Layer 2 of a small transformer language model trained on English Wikipedia (14 layers, counted from 0, width 64).
A neuron adds its activation times its output weights to the MLP's output. To switch it off is to set its activation to zero at one token and run the rest of the model.

Output weights of the MLP neurons that the questions are about. A number n stands for n times 0.0076.
n9: -1 -24 -3 30 -5 10 14 -8 38 -8 25 1 -9 -5 -20 25 -31 12 -4 9 -23 -6 5 13 -3 -25 -4 25 -22 6 -18 6 -2 -10 -11 23 -15 -15 8 -4 -2 6 8 -11 -17 -17 -31 27 26 15 15 58 29 -35 18 -42 34 41 -29 -7 -3 -9 -33 22
n14: -10 23 81 16 -9 -13 -31 0 67 -20 -5 4 -30 23 -11 8 8 -21 -4 8 -9 -1 16 -38 15 -9 -20 -13 -7 8 -9 8 11 -11 -10 32 -31 25 27 27 12 5 -32 23 -16 -13 2 20 -15 -3 -11 21 -15 -20 3 -28 -16 0 0 10 -10 6 6 -13
n15: 6 10 0 5 -10 -20 14 -15 -61 5 -4 16 5 -46 -6 -27 14 21 -28 8 25 -13 -23 27 1 29 7 -43 6 6 -16 3 14 22 24 45 5 -17 -24 17 5 13 -3 12 33 -24 -5 47 14 -5 -23 0 -7 -28 -40 27 16 -23 -25 1 13 -11 9 11
n23: -20 -48 25 -60 6 1 -7 -6 31 -11 15 3 6 34 -1 7 17 -13 -23 -18 4 -22 -7 -11 -13 12 -22 27 -30 10 -24 0 37 12 23 -20 19 15 -2 31 -13 28 -19 -23 9 -11 -23 23 -11 -18 16 -9 17 44 -64 2 30 5 -9 12 14 0 -7 13
n49: 8 19 -19 30 11 -11 39 19 27 -15 34 31 -6 18 -29 3 11 5 -16 -14 14 -20 21 8 -38 -10 31 13 -22 -21 10 -32 25 30 -17 6 -10 -32 -13 -19 24 15 -16 -20 23 -10 7 2 -18 -29 -21 -30 24 -10 -32 5 -20 22 25 6 -16 14 -35 -1
n69: -19 26 9 -12 -1 -7 -15 14 27 19 -15 -24 33 -6 5 22 -16 -49 -10 24 12 32 29 19 2 -7 39 -10 -46 -15 -6 29 -18 -16 -1 -57 12 41 -10 42 12 -21 -37 1 -24 -5 -13 11 6 -24 -31 28 -4 -4 33 1 28 -9 -6 -16 -4 36 -10 -14
n91: -5 -3 20 -2 -16 -45 -10 21 -33 -10 5 3 18 10 -13 40 7 -43 3 -19 11 -28 4 40 5 17 3 -3 -12 31 -4 17 27 36 -21 -10 8 5 7 7 -7 -15 -27 72 -13 11 -42 24 5 -38 -51 21 13 -6 13 19 -22 -9 -2 -4 -9 -3 -20 18
n114: -1 1 -35 29 6 -17 -7 -24 50 -51 14 -11 26 9 -23 -28 20 19 40 -33 9 -10 -32 -7 -5 8 -10 -13 6 10 -23 11 2 8 -12 44 15 9 19 1 4 7 33 21 -12 18 -25 -94 14 5 21 19 19 -32 42 17 -7 -32 7 -28 4 11 14 -39
n117: -13 -12 -31 -27 10 -13 -31 -10 -43 -16 23 22 -5 31 -5 10 -6 -5 5 36 -20 -28 -20 -18 1 39 49 29 -25 -36 2 -19 -23 -14 26 19 13 -6 6 -11 -15 26 -16 22 48 -15 43 18 5 -7 13 14 -5 14 -19 -11 48 -39 -11 -5 -18 9 -6 9
n118: 25 -4 42 -10 1 0 -11 -33 -5 -20 32 -18 -40 30 -1 -31 30 3 17 -40 52 12 2 -16 -11 -9 19 -21 -42 23 -3 5 18 20 35 1 4 -4 18 -4 26 -47 -11 -7 -15 2 -53 -10 5 33 25 10 5 -29 42 2 7 -20 1 -35 23 17 14 11
n120: -45 -34 20 -22 47 7 -5 -23 2 2 21 4 -25 -4 4 -15 2 21 12 -11 -5 10 30 26 33 -28 -4 -5 10 7 23 17 17 23 34 -10 -41 31 -3 -29 17 -5 6 -4 12 -31 21 -22 31 13 -9 2 -1 -23 35 30 -11 -24 4 -41 -37 -29 9 -14
n125: -10 -11 18 -24 12 -4 34 -31 35 12 53 12 22 -16 -3 0 -12 14 5 -8 -18 -6 -9 23 5 3 27 2 -40 0 18 -6 -9 11 15 26 20 -5 8 -19 -16 8 -5 18 -10 -7 -30 -32 -15 -22 -5 -6 -1 17 -30 23 -23 -23 7 -10 8 9 -23 4
n132: 13 20 32 25 47 -18 2 -19 31 -33 -13 -26 8 -5 6 10 -44 1 -1 -28 -11 77 11 -1 -8 -14 -2 15 8 12 -14 -15 2 -1 5 -3 -1 -13 -22 20 9 -63 -6 46 6 16 -5 -29 11 -13 -11 -15 20 -1 4 12 11 -4 -2 5 26 -6 -16 -40
n133: 1 -5 -41 -11 -21 -2 18 -12 -90 -16 16 -11 12 -19 22 -21 -14 21 8 -41 9 -15 4 -12 14 30 16 -16 20 -49 17 19 -36 36 5 -4 20 -12 -11 -15 32 -15 57 -23 17 -9 8 -41 18 21 -45 7 9 -9 23 42 37 2 22 3 19 -18 3 9
n144: 4 -27 35 -27 -13 8 3 12 -30 25 12 -21 73 -24 -8 8 -33 29 32 21 6 -20 -17 2 3 25 17 9 39 -3 -29 -5 -14 -9 37 8 7 15 -2 -7 1 19 -2 -23 -18 -9 23 -34 11 -20 4 -27 -6 21 -22 17 -22 3 -42 3 -11 -26 -10 29
n185: 64 15 -5 15 -41 35 -3 -8 6 -15 -38 -26 27 15 33 -11 -23 24 30 1 2 0 -12 -35 -9 -32 53 16 -5 -58 45 5 21 13 -7 -3 5 -2 1 12 1 -12 -5 16 18 -2 -28 -46 -35 14 -59 -23 8 15 12 -24 -7 1 -31 -25 48 6 25 7

Each question names a token from some text and the token that comes next. It shows the activations a of the neurons there, in the order above. A number n stands for n times 0.054.

Then comes g, the gradient of the next token's log-probability with respect to the MLP's output, scaled to length 1. A neuron's effect is roughly proportional to its activation times (output weights . g). A number n stands for n times 0.0052.

" often", then " exc"
a: -1 3 3 5 1 9 0 -2 -6 -5 -1 3 8 -8 1 -2
g: 29 -33 4 -4 -17 -39 10 -19 15 -34 -40 52 -35 1 25 -1 -12 5 -37 46 -36 24 -6 43 35 30 15 23 -7 -9 -34 6 -16 10 -2 22 -53 12 14 11 4 12 -8 60 13 16 7 -5 -29 -43 -2 10 11 24 -4 -5 7 -17 -3 -33 -3 1 -13 3
Which neuron, switched off, raises the next token's probability most? n117

"d", then " wa"
a: 3 -5 0 1 0 1 -1 8 -1 0 -2 2 25 0 2 -16
g: -16 -1 -4 -7 4 -23 6 -29 20 5 31 21 0 10 -21 -16 25 20 -56 -44 46 40 -13 -42 -33 -7 0 0 -17 -17 54 5 -1 -10 20 20 61 10 -11 32 7 -5 -20 7 1 -20 10 -46 -10 -16 17 9 -6 15 22 41 -8 -1 5 34 -14 -23 -12 -43
Which neuron, switched off, lowers the next token's probability most? n132

"ined", then "."
a: 10 1 -24 -4 -9 4 2 2 3 -7 0 0 2 -21 -2 -13
g: 9 23 -15 12 -45 32 -27 28 -4 7 19 -22 -13 -24 0 6 3 15 14 31 15 14 43 2 31 10 2 -2 -12 48 -20 10 40 -56 -22 16 27 -13 19 -12 -29 -10 -39 -47 0 1 19 7 -14 29 -43 27 -2 11 7 8 -21 21 -8 -13 2 -68 -24 -3
Which neuron, switched off, lowers the next token's probability most? n133

"ed", then " be"
a: 1 0 -1 4 -6 7 -3 3 -7 0 -1 4 -12 -23 -2 -7
g: -31 55 -20 -24 -60 13 35 -19 -14 34 30 11 20 26 -3 27 0 5 -18 -20 22 6 -58 -11 -3 -30 12 -29 -12 -35 12 0 27 -8 16 13 26 -17 -2 40 -17 -4 -1 -29 12 13 -8 -12 26 15 -38 -13 -17 22 1 9 -35 48 15 -16 15 -28 24 0
Which neuron, switched off, lowers the next token's probability most? n132

" du", then "cal"
a: 3 2 -8 1 1 -2 -1 0 0 4 4 -2 -1 -5 0 3
g: -44 19 -26 27 0 -33 36 15 10 -14 -13 7 2 31 -21 8 -42 6 -2 -7 22 19 -40 -11 54 15 38 -17 16 -21 12 46 -26 16 10 -22 -27 -33 -10 61 0 37 -12 -29 17 0 2 -30 -8 15 4 -21 15 -33 34 -15 4 -27 24 -23 -1 11 -9 -16
Which neuron, switched off, raises the next token's probability most? n133

"G", then "RA"
a: 5 0 1 -1 4 1 -23 0 -1 2 0 0 0 -2 -4 -3
g: 12 -20 -38 19 27 2 14 -28 -23 34 8 -17 -18 -49 -6 -17 -5 23 42 -13 14 33 29 -19 25 -33 8 49 -32 1 -4 10 9 -15 -16 -33 -38 3 7 1 13 -24 0 -26 3 3 -16 -12 1 -14 28 35 27 -13 13 24 13 47 5 -38 -4 -58 14 36
Which neuron, switched off, lowers the next token's probability most? n91

"y", then "ho"
a: 0 0 3 0 -4 2 0 1 -3 0 0 1 1 0 8 -21
g: 16 28 -11 -34 -22 -37 68 41 2 8 20 64 -13 0 6 21 -47 3 -11 -27 -32 -4 -49 -12 -15 -12 17 37 30 -37 3 -8 -52 17 29 9 -7 13 42 -15 -1 -5 14 -9 7 -5 -10 -10 13 -14 -9 -26 -12 7 -17 28 -2 28 10 -2 11 -8 -3 -15
Which neuron, switched off, raises the next token's probability most? n185

" temperature", then "s"
a: -4 2 1 0 4 4 -2 6 1 2 7 0 9 -31 4 5
g: -21 -31 -26 10 22 16 -34 -21 -14 9 16 43 -17 36 -30 -18 -9 19 -17 -4 -43 -22 40 24 -14 -34 5 0 -8 -3 43 -1 32 66 10 -10 -12 21 -2 -12 48 -43 -8 19 -10 37 -17 1 9 15 -6 29 18 2 -23 -2 -16 2 35 -26 -18 -20 1 -36
Which neuron, switched off, lowers the next token's probability most? n120

" one", then " tornado"
a: -4 3 0 0 -1 -5 -2 1 7 0 2 1 1 0 -28 3
g: -8 20 1 -9 -27 27 -12 4 19 44 -2 -36 -30 26 -27 -34 21 10 -7 37 -48 24 6 24 -23 -12 -35 -22 -26 22 43 20 8 23 -35 8 42 -35 -31 6 16 7 12 -3 -34 -26 39 -2 16 -21 13 -3 20 -39 -17 -18 -23 -10 27 13 20 -12 18 31
Which neuron, switched off, lowers the next token's probability most? n144

",", then " which"
a: -3 1 1 3 -18 1 3 -1 0 -2 2 0 -3 0 0 0
g: 10 -27 -29 -20 19 -36 23 16 10 32 19 -6 26 11 29 -26 -9 16 -9 25 36 -13 -12 -29 -4 3 26 34 -27 18 -18 53 -24 -45 -11 -2 11 24 -44 2 23 27 -3 -7 11 -16 -12 -31 -23 -29 -15 -5 7 -4 1 -25 51 45 30 13 -35 -18 -5 -34
Which neuron, switched off, raises the next token's probability most? n49

"n", then "nel"
a: -9 -1 -1 4 0 0 1 2 -1 -1 -11 -1 1 1 4 11
g: -36 35 19 -19 17 -11 -22 13 13 33 -8 -9 19 16 23 -25 6 36 -39 4 4 -42 13 16 33 -3 0 -14 1 -24 -18 -73 -10 17 5 -2 -4 26 5 22 8 8 23 27 -50 -18 17 -56 12 9 9 25 4 6 -17 22 -14 22 29 -46 -42 -16 14 4
Which neuron, switched off, raises the next token's probability most? n120

"uted", then " throughout"
a: 3 -1 -28 -1 0 0 -4 8 -1 -39 0 3 1 -29 -3 -8
g: 68 3 -47 -3 -22 16 -6 8 -3 22 -8 -16 -10 -27 21 38 -28 10 63 7 -38 -29 -11 -1 42 6 -28 0 17 20 -16 10 -10 7 3 -15 12 34 29 -35 -13 27 -16 -17 13 13 -7 8 -18 28 -8 -9 -3 17 -42 -17 -13 -52 18 -34 9 34 -1 1
Which neuron, switched off, lowers the next token's probability most? n118

" contin", then "ental"
a: 0 -2 4 0 -6 11 -4 4 -3 14 3 0 0 9 -1 3
g: 12 16 42 20 -31 -26 5 -23 -18 8 -21 4 1 5 14 29 -29 70 4 -22 34 -15 0 -9 26 43 -65 28 38 32 -36 -12 -12 -25 6 0 24 -3 -22 23 -16 5 3 3 10 33 -12 -25 2 2 -48 10 -23 -10 -2 -4 -2 -30 8 36 -10 -28 1 -20
Which neuron, switched off, raises the next token's probability most? n69

" Cov", then "ered"
a: -5 -7 2 3 3 3 -1 6 -1 7 2 0 4 1 -6 -1
g: -9 25 -3 10 58 -29 -7 8 21 -34 16 44 37 -18 13 -22 -51 1 -16 -54 -40 9 15 1 -17 4 6 -15 9 -29 1 -2 -5 16 -7 20 -21 41 12 -26 58 9 10 -11 -45 -21 -9 -23 -16 -5 -7 2 -5 -15 18 35 44 34 16 -17 -7 -6 -9 9
Which neuron, switched off, lowers the next token's probability most? n114

"ho", then "und"
a: 3 3 11 -3 2 6 4 5 -1 0 5 0 5 3 0 -4
g: 19 -21 3 -15 7 27 24 26 -22 -3 -13 -76 -39 -32 4 -9 -2 37 7 15 -17 12 36 -10 -16 29 8 -4 1 22 17 19 -14 -5 -26 6 -19 12 5 -12 7 -7 12 -12 29 -5 -45 -20 -14 37 0 4 47 -61 -6 7 20 -20 -37 7 55 11 -16 26
Which neuron, switched off, lowers the next token's probability most? n15

" Mes", then "ton"
a: 0 21 0 0 1 -1 3 -1 4 -2 3 -7 2 4 0 0
g: -12 -12 41 -39 -58 20 7 8 29 -16 17 38 -12 19 -38 13 9 14 -31 -12 -32 -19 12 22 -4 33 13 -20 -18 10 15 -27 34 -6 3 22 -7 -25 43 11 -25 -41 3 -26 -4 -26 -4 15 -8 49 -6 30 4 -29 -2 17 15 -33 -3 14 -43 36 26 -4
Which neuron, switched off, lowers the next token's probability most? n14

" Massachusetts", then " average"
a: -1 3 -1 0 6 5 -2 0 -2 9 0 0 1 12 -1 2
g: 5 -1 -1 -49 -32 -6 -10 -17 -50 -46 29 -33 -17 12 43 -10 -26 16 -9 -12 48 24 -26 -23 -1 2 26 1 -7 -9 -12 -6 3 -2 -1 9 33 -17 33 20 -18 -1 24 63 -23 14 15 50 4 38 -14 -41 -13 26 -4 13 -12 -28 33 8 -13 2 0 -4
Which two neurons, each switched off alone, lower its probability most, in order? n133, n118

",", then " like"
a: -2 -1 -1 2 -19 0 5 -3 -1 -2 0 0 -4 -3 0 0
g: -8 -9 46 -15 11 -26 6 36 -15 -26 -18 -40 -18 -11 -3 4 5 -25 -27 32 -28 -30 -23 36 3 -30 15 -17 20 7 -42 -38 -22 -12 23 -13 -3 29 4 4 18 39 -6 8 18 36 -3 -4 -11 -22 -50 54 9 23 1 32 3 22 -29 -8 15 14 10 51
Which two neurons, each switched off alone, lower its probability most, in order? n49, n91

"ton", then ","
a: 3 -2 -3 2 3 -1 0 2 -2 -2 1 -14 3 4 1 0
g: 30 33 3 14 -10 9 -30 -23 8 -14 -7 -6 -31 26 -16 40 -12 -1 -5 85 30 21 6 -21 -11 16 -44 17 -10 -9 -2 3 3 25 -21 -6 -39 -3 39 8 -1 -12 -11 -57 10 -27 -16 -3 -39 -28 -16 25 -5 -16 4 0 52 -24 5 25 13 7 -12 28
Which neuron, switched off, lowers the next token's probability most? n125

"ier", then "ced"
a: 7 2 11 0 -1 -2 -6 0 2 1 0 -4 2 1 -1 1
g: 37 12 30 -32 -5 13 -19 -24 -30 -21 1 33 6 32 14 -6 3 22 -21 -29 8 -30 -20 -37 -21 22 5 0 37 19 24 13 -32 -1 -7 -10 49 6 -12 8 58 -7 -9 -22 -20 -23 3 20 21 -25 -21 -36 -21 -4 -13 1 38 29 -13 4 -36 -40 42 37
Which neuron, switched off, lowers the next token's probability most? n15

" Up", then "on"
a: -1 -11 1 -1 1 0 0 4 -6 -5 0 0 4 6 0 -1
g: 32 1 -33 32 -20 -20 16 12 -33 6 11 12 -9 6 15 29 -4 -28 7 -28 43 27 -51 -32 -10 6 26 17 -27 -26 -17 44 -36 11 10 -6 1 16 23 16 18 -17 3 -16 14 -25 -20 -8 -11 16 29 -25 13 -45 -17 13 4 9 62 5 28 -1 -8 -58
Which neuron, switched off, lowers the next token's probability most? n133

"ly", then " go"
a: 3 1 1 1 0 2 4 4 -1 1 -2 1 2 11 0 -18
g: -38 -25 7 17 41 -2 -25 -7 -12 0 -12 -22 -15 -36 -20 24 3 42 34 -13 36 11 -14 -8 15 -6 -14 9 0 7 -28 -32 14 -19 -53 -5 -11 46 25 -25 -25 4 18 7 -21 -7 6 34 -4 -28 -8 38 -10 -21 14 7 -43 42 8 15 48 31 -27 33
Which neuron, switched off, lowers the next token's probability most? n185

" Chris", then " Hal"
a: 1 3 2 0 2 1 1 94 -3 3 0 2 3 -1 -5 4
g: -12 -21 2 19 -15 -10 0 25 -14 33 -1 -64 1 26 -19 25 13 -14 9 -34 -46 29 -5 -7 2 14 -5 55 20 30 16 51 -17 -20 33 7 10 -38 21 -14 -39 6 10 -2 8 16 5 5 -25 1 -18 8 28 -58 23 33 -17 -7 -14 0 -49 -10 10 2
Which neuron, switched off, lowers the next token's probability most? n114

"at", then " of"
a: 1 -1 -24 0 -2 -3 1 0 4 -3 1 0 1 6 -1 0
g: -45 -40 12 39 58 14 16 18 0 -3 -42 -11 7 -10 22 33 18 -19 -10 -25 -15 3 7 8 26 15 3 -31 10 -24 -29 15 1 23 -25 33 -18 -66 -18 -19 -2 23 -22 37 28 -1 -24 -2 -13 13 37 6 17 13 7 5 0 4 -45 8 -3 37 -36 -17
Which neuron, switched off, raises the next token's probability most? n15

")", then " Esc"
a: 1 2 1 7 -1 5 -1 0 -2 -7 -16 -1 4 2 -4 1
g: 2 -46 -24 15 58 -2 27 -48 2 10 -28 -8 14 17 -14 -21 4 -6 40 -43 -18 -13 49 -5 -18 14 -38 0 -2 -14 9 37 -19 3 6 13 33 -41 11 -3 33 -21 -32 46 -24 -41 8 -19 13 39 20 18 8 -7 9 -23 -3 -8 15 -22 6 0 24 6
Which neuron, switched off, raises the next token's probability most? n120

" Cons", then "ist"
a: 0 2 0 1 8 1 4 1 4 0 -5 0 0 0 0 -2
g: 36 -48 19 23 -9 13 49 8 0 -7 36 -14 -5 5 45 11 32 -15 -17 -29 44 21 39 -19 -3 -39 7 0 0 -30 23 -14 12 -6 -15 -12 -16 3 8 1 -15 51 -12 -23 -26 21 -35 -10 -14 -22 -6 16 -35 -36 -7 -1 -24 29 -3 -54 34 -1 17 15
Which neuron, switched off, lowers the next token's probability most? n49

" Co", then "d"
a: 4 4 -3 5 2 8 3 3 -2 1 -5 2 6 0 0 -8
g: 10 -19 42 -19 11 25 -12 6 47 -5 4 4 -8 36 -5 4 32 -53 -67 -20 -35 -42 2 -22 -25 6 25 3 -11 2 -13 -25 3 27 29 14 -10 -9 8 -11 -1 -23 47 -13 -22 -12 3 -14 6 -12 -34 40 -14 33 -7 -16 12 18 13 24 -34 39 30 9
Which neuron, switched off, lowers the next token's probability most? n23

" Or", then " the"
a: 6 -20 -3 3 0 -8 8 8 1 -7 3 5 1 -6 11 -5
g: -55 -2 6 17 25 -7 -33 18 19 -20 -26 23 36 -16 16 23 17 14 31 31 24 -36 7 -6 -4 -1 -28 -48 19 29 -38 30 11 26 -18 30 -10 -28 -26 -44 -38 5 -6 41 54 4 0 10 -12 -13 0 3 26 -3 28 -21 -29 5 -34 -2 -10 4 -6 -16
Which neuron, switched off, raises the next token's probability most? n14

"eed", then " 100"
a: 0 0 -42 0 1 -5 0 2 -4 0 2 1 8 9 -5 -8
g: -52 -12 39 -19 6 -25 20 -5 -19 20 -4 17 -6 -10 -7 17 1 24 22 8 6 33 22 19 -25 -14 -5 -52 2 23 26 -12 22 40 -41 -1 37 -12 -36 27 -9 -14 12 -10 -5 -51 11 20 6 10 -27 33 -1 18 22 0 -39 -52 -10 26 -3 25 -45 12
Which neuron, switched off, raises the next token's probability most? n15

"est", then " month"
a: 3 -1 0 -21 1 2 -3 6 2 -1 0 4 1 3 0 -3
g: 19 -1 9 11 -51 -53 -11 48 -3 39 26 16 8 23 -24 7 -10 -25 18 27 -7 16 -46 -27 26 6 -30 -7 -45 -2 17 5 -6 -8 10 22 19 -5 -33 -47 -10 -6 39 -31 -4 15 -4 13 33 29 19 16 -7 -23 -1 23 -5 12 1 10 -28 -46 -17 40
Which neuron, switched off, lowers the next token's probability most? n23

"ra", then "iled"
a: 0 1 -5 0 3 5 -5 6 1 -11 -5 2 34 -4 -1 1
g: -6 -4 11 -16 0 -18 11 -9 -12 -46 -20 -24 -16 -3 3 -15 24 -2 -48 35 -25 8 -27 24 -26 34 -7 0 5 -58 5 38 -31 13 -31 9 -18 -27 30 2 4 50 49 -3 27 -1 11 18 -22 10 -16 9 0 -16 -13 13 6 22 -33 -13 44 10 32 52
Which neuron, switched off, lowers the next token's probability most? n118

" was", then " a"
a: -1 1 5 0 -37 8 0 0 -4 1 -2 0 0 8 0 0
g: -44 -13 -25 -35 -2 -41 -3 -25 22 21 4 0 -18 17 22 -13 34 7 21 -13 -3 9 -28 -19 -8 -24 4 56 -1 -12 -24 8 20 -22 26 -7 -21 -14 -17 69 -32 16 0 34 -9 47 -10 -14 39 12 -13 17 10 -9 13 -2 40 2 -33 2 0 -51 25 6
Which neuron, switched off, lowers the next token's probability most? n49

" g", then "rey"
a: 3 3 -7 3 0 3 -1 5 0 -2 1 0 12 -4 0 -5
g: -44 -3 42 -17 -7 20 -28 4 -17 20 -5 17 31 28 -4 -17 -39 -2 53 1 45 -46 12 30 -20 11 -23 -7 31 22 -42 4 2 -4 23 15 -9 -14 -23 -20 1 -36 3 23 -36 -1 26 -41 -4 17 2 -35 29 44 -11 -7 38 -6 -13 -13 18 -24 7 2
Which neuron, switched off, lowers the next token's probability most? n132

" and", then " interior"
a: 0 -5 3 -2 -17 1 6 1 4 -2 1 0 -1 0 0 -1
g: 65 -23 23 -15 -6 10 -4 -9 6 -7 -37 5 13 16 -8 12 -32 -2 -39 -39 -50 -3 5 -2 31 -16 22 16 7 -12 -28 20 -14 22 32 -14 -20 -10 66 7 31 -21 -35 19 -23 8 4 36 14 8 -23 22 -24 20 -18 36 19 11 -4 -17 26 -37 -27 -10
Which neuron, switched off, lowers the next token's probability most? n49

"ced", then " Az"
a: 0 -1 -7 0 -3 5 -3 3 0 -11 -1 5 10 -2 -5 -12
g: -30 -36 -45 49 -9 -4 26 11 6 24 22 10 -8 49 -18 -33 22 22 9 -13 28 9 41 18 5 -39 -23 -2 -50 4 -7 16 -8 5 35 13 -10 -36 -50 -32 -1 -1 -7 8 -28 -46 16 -15 33 20 10 -11 25 -18 -14 -8 -11 -15 40 11 2 14 10 13
Which neuron, switched off, raises the next token's probability most? n118

" near", then " Massachusetts"
a: 0 4 -6 -31 0 -2 -3 4 -4 -4 1 -3 2 0 -3 2
g: 0 9 4 -12 -30 56 -14 10 -18 -2 8 18 -3 -7 36 25 4 23 -14 40 -40 -7 -4 -7 -8 21 -13 16 -13 -54 -25 -5 -5 -27 0 -9 -33 -40 -38 26 -12 2 26 -57 -24 -1 -60 15 22 34 29 -2 40 0 23 5 3 28 -7 12 25 16 -5 19
Which neuron, switched off, raises the next token's probability most? n23

" up", then "grad"
a: -1 2 -4 5 0 4 1 3 -16 0 5 -1 -8 0 2 -1
g: 26 29 15 7 -9 -7 39 3 0 -24 10 -11 -2 20 -32 7 -1 -27 48 10 18 -4 -31 -63 -66 -13 -4 3 0 -37 52 16 2 32 8 8 -12 -5 -25 -3 -6 19 -25 14 5 -14 16 12 3 49 -58 8 3 -10 3 -13 17 -10 -4 -33 43 -12 23 -4
Which neuron, switched off, raises the next token's probability most? n117

" in", then " Can"
a: 0 0 -1 -3 4 5 0 2 -1 -5 1 -2 1 5 -2 2
g: 1 -4 -17 -4 40 45 5 -40 0 -9 6 21 -16 21 16 3 23 -37 24 -8 32 -37 -19 0 -38 -18 -19 0 -26 -20 23 49 7 -25 29 31 -36 -35 16 46 -4 22 -4 3 3 5 10 17 -10 2 -28 1 -12 -23 3 15 -12 -83 25 12 2 -2 11 17
Which neuron, switched off, raises the next token's probability most? n118

" Gold", then " ("
a: 4 5 6 4 8 7 0 1 -4 -4 2 -1 7 5 -6 -9
g: 29 13 19 11 13 9 -7 -16 22 -25 -31 0 -78 -13 24 26 6 18 6 2 44 13 5 14 27 -39 -38 -25 0 15 -33 2 -11 -21 7 -5 18 1 -16 -3 -41 59 -25 -21 7 -8 -6 -7 -11 28 28 4 23 -16 31 -66 20 15 -12 -17 -7 12 10 18
Which neuron, switched off, raises the next token's probability most? n133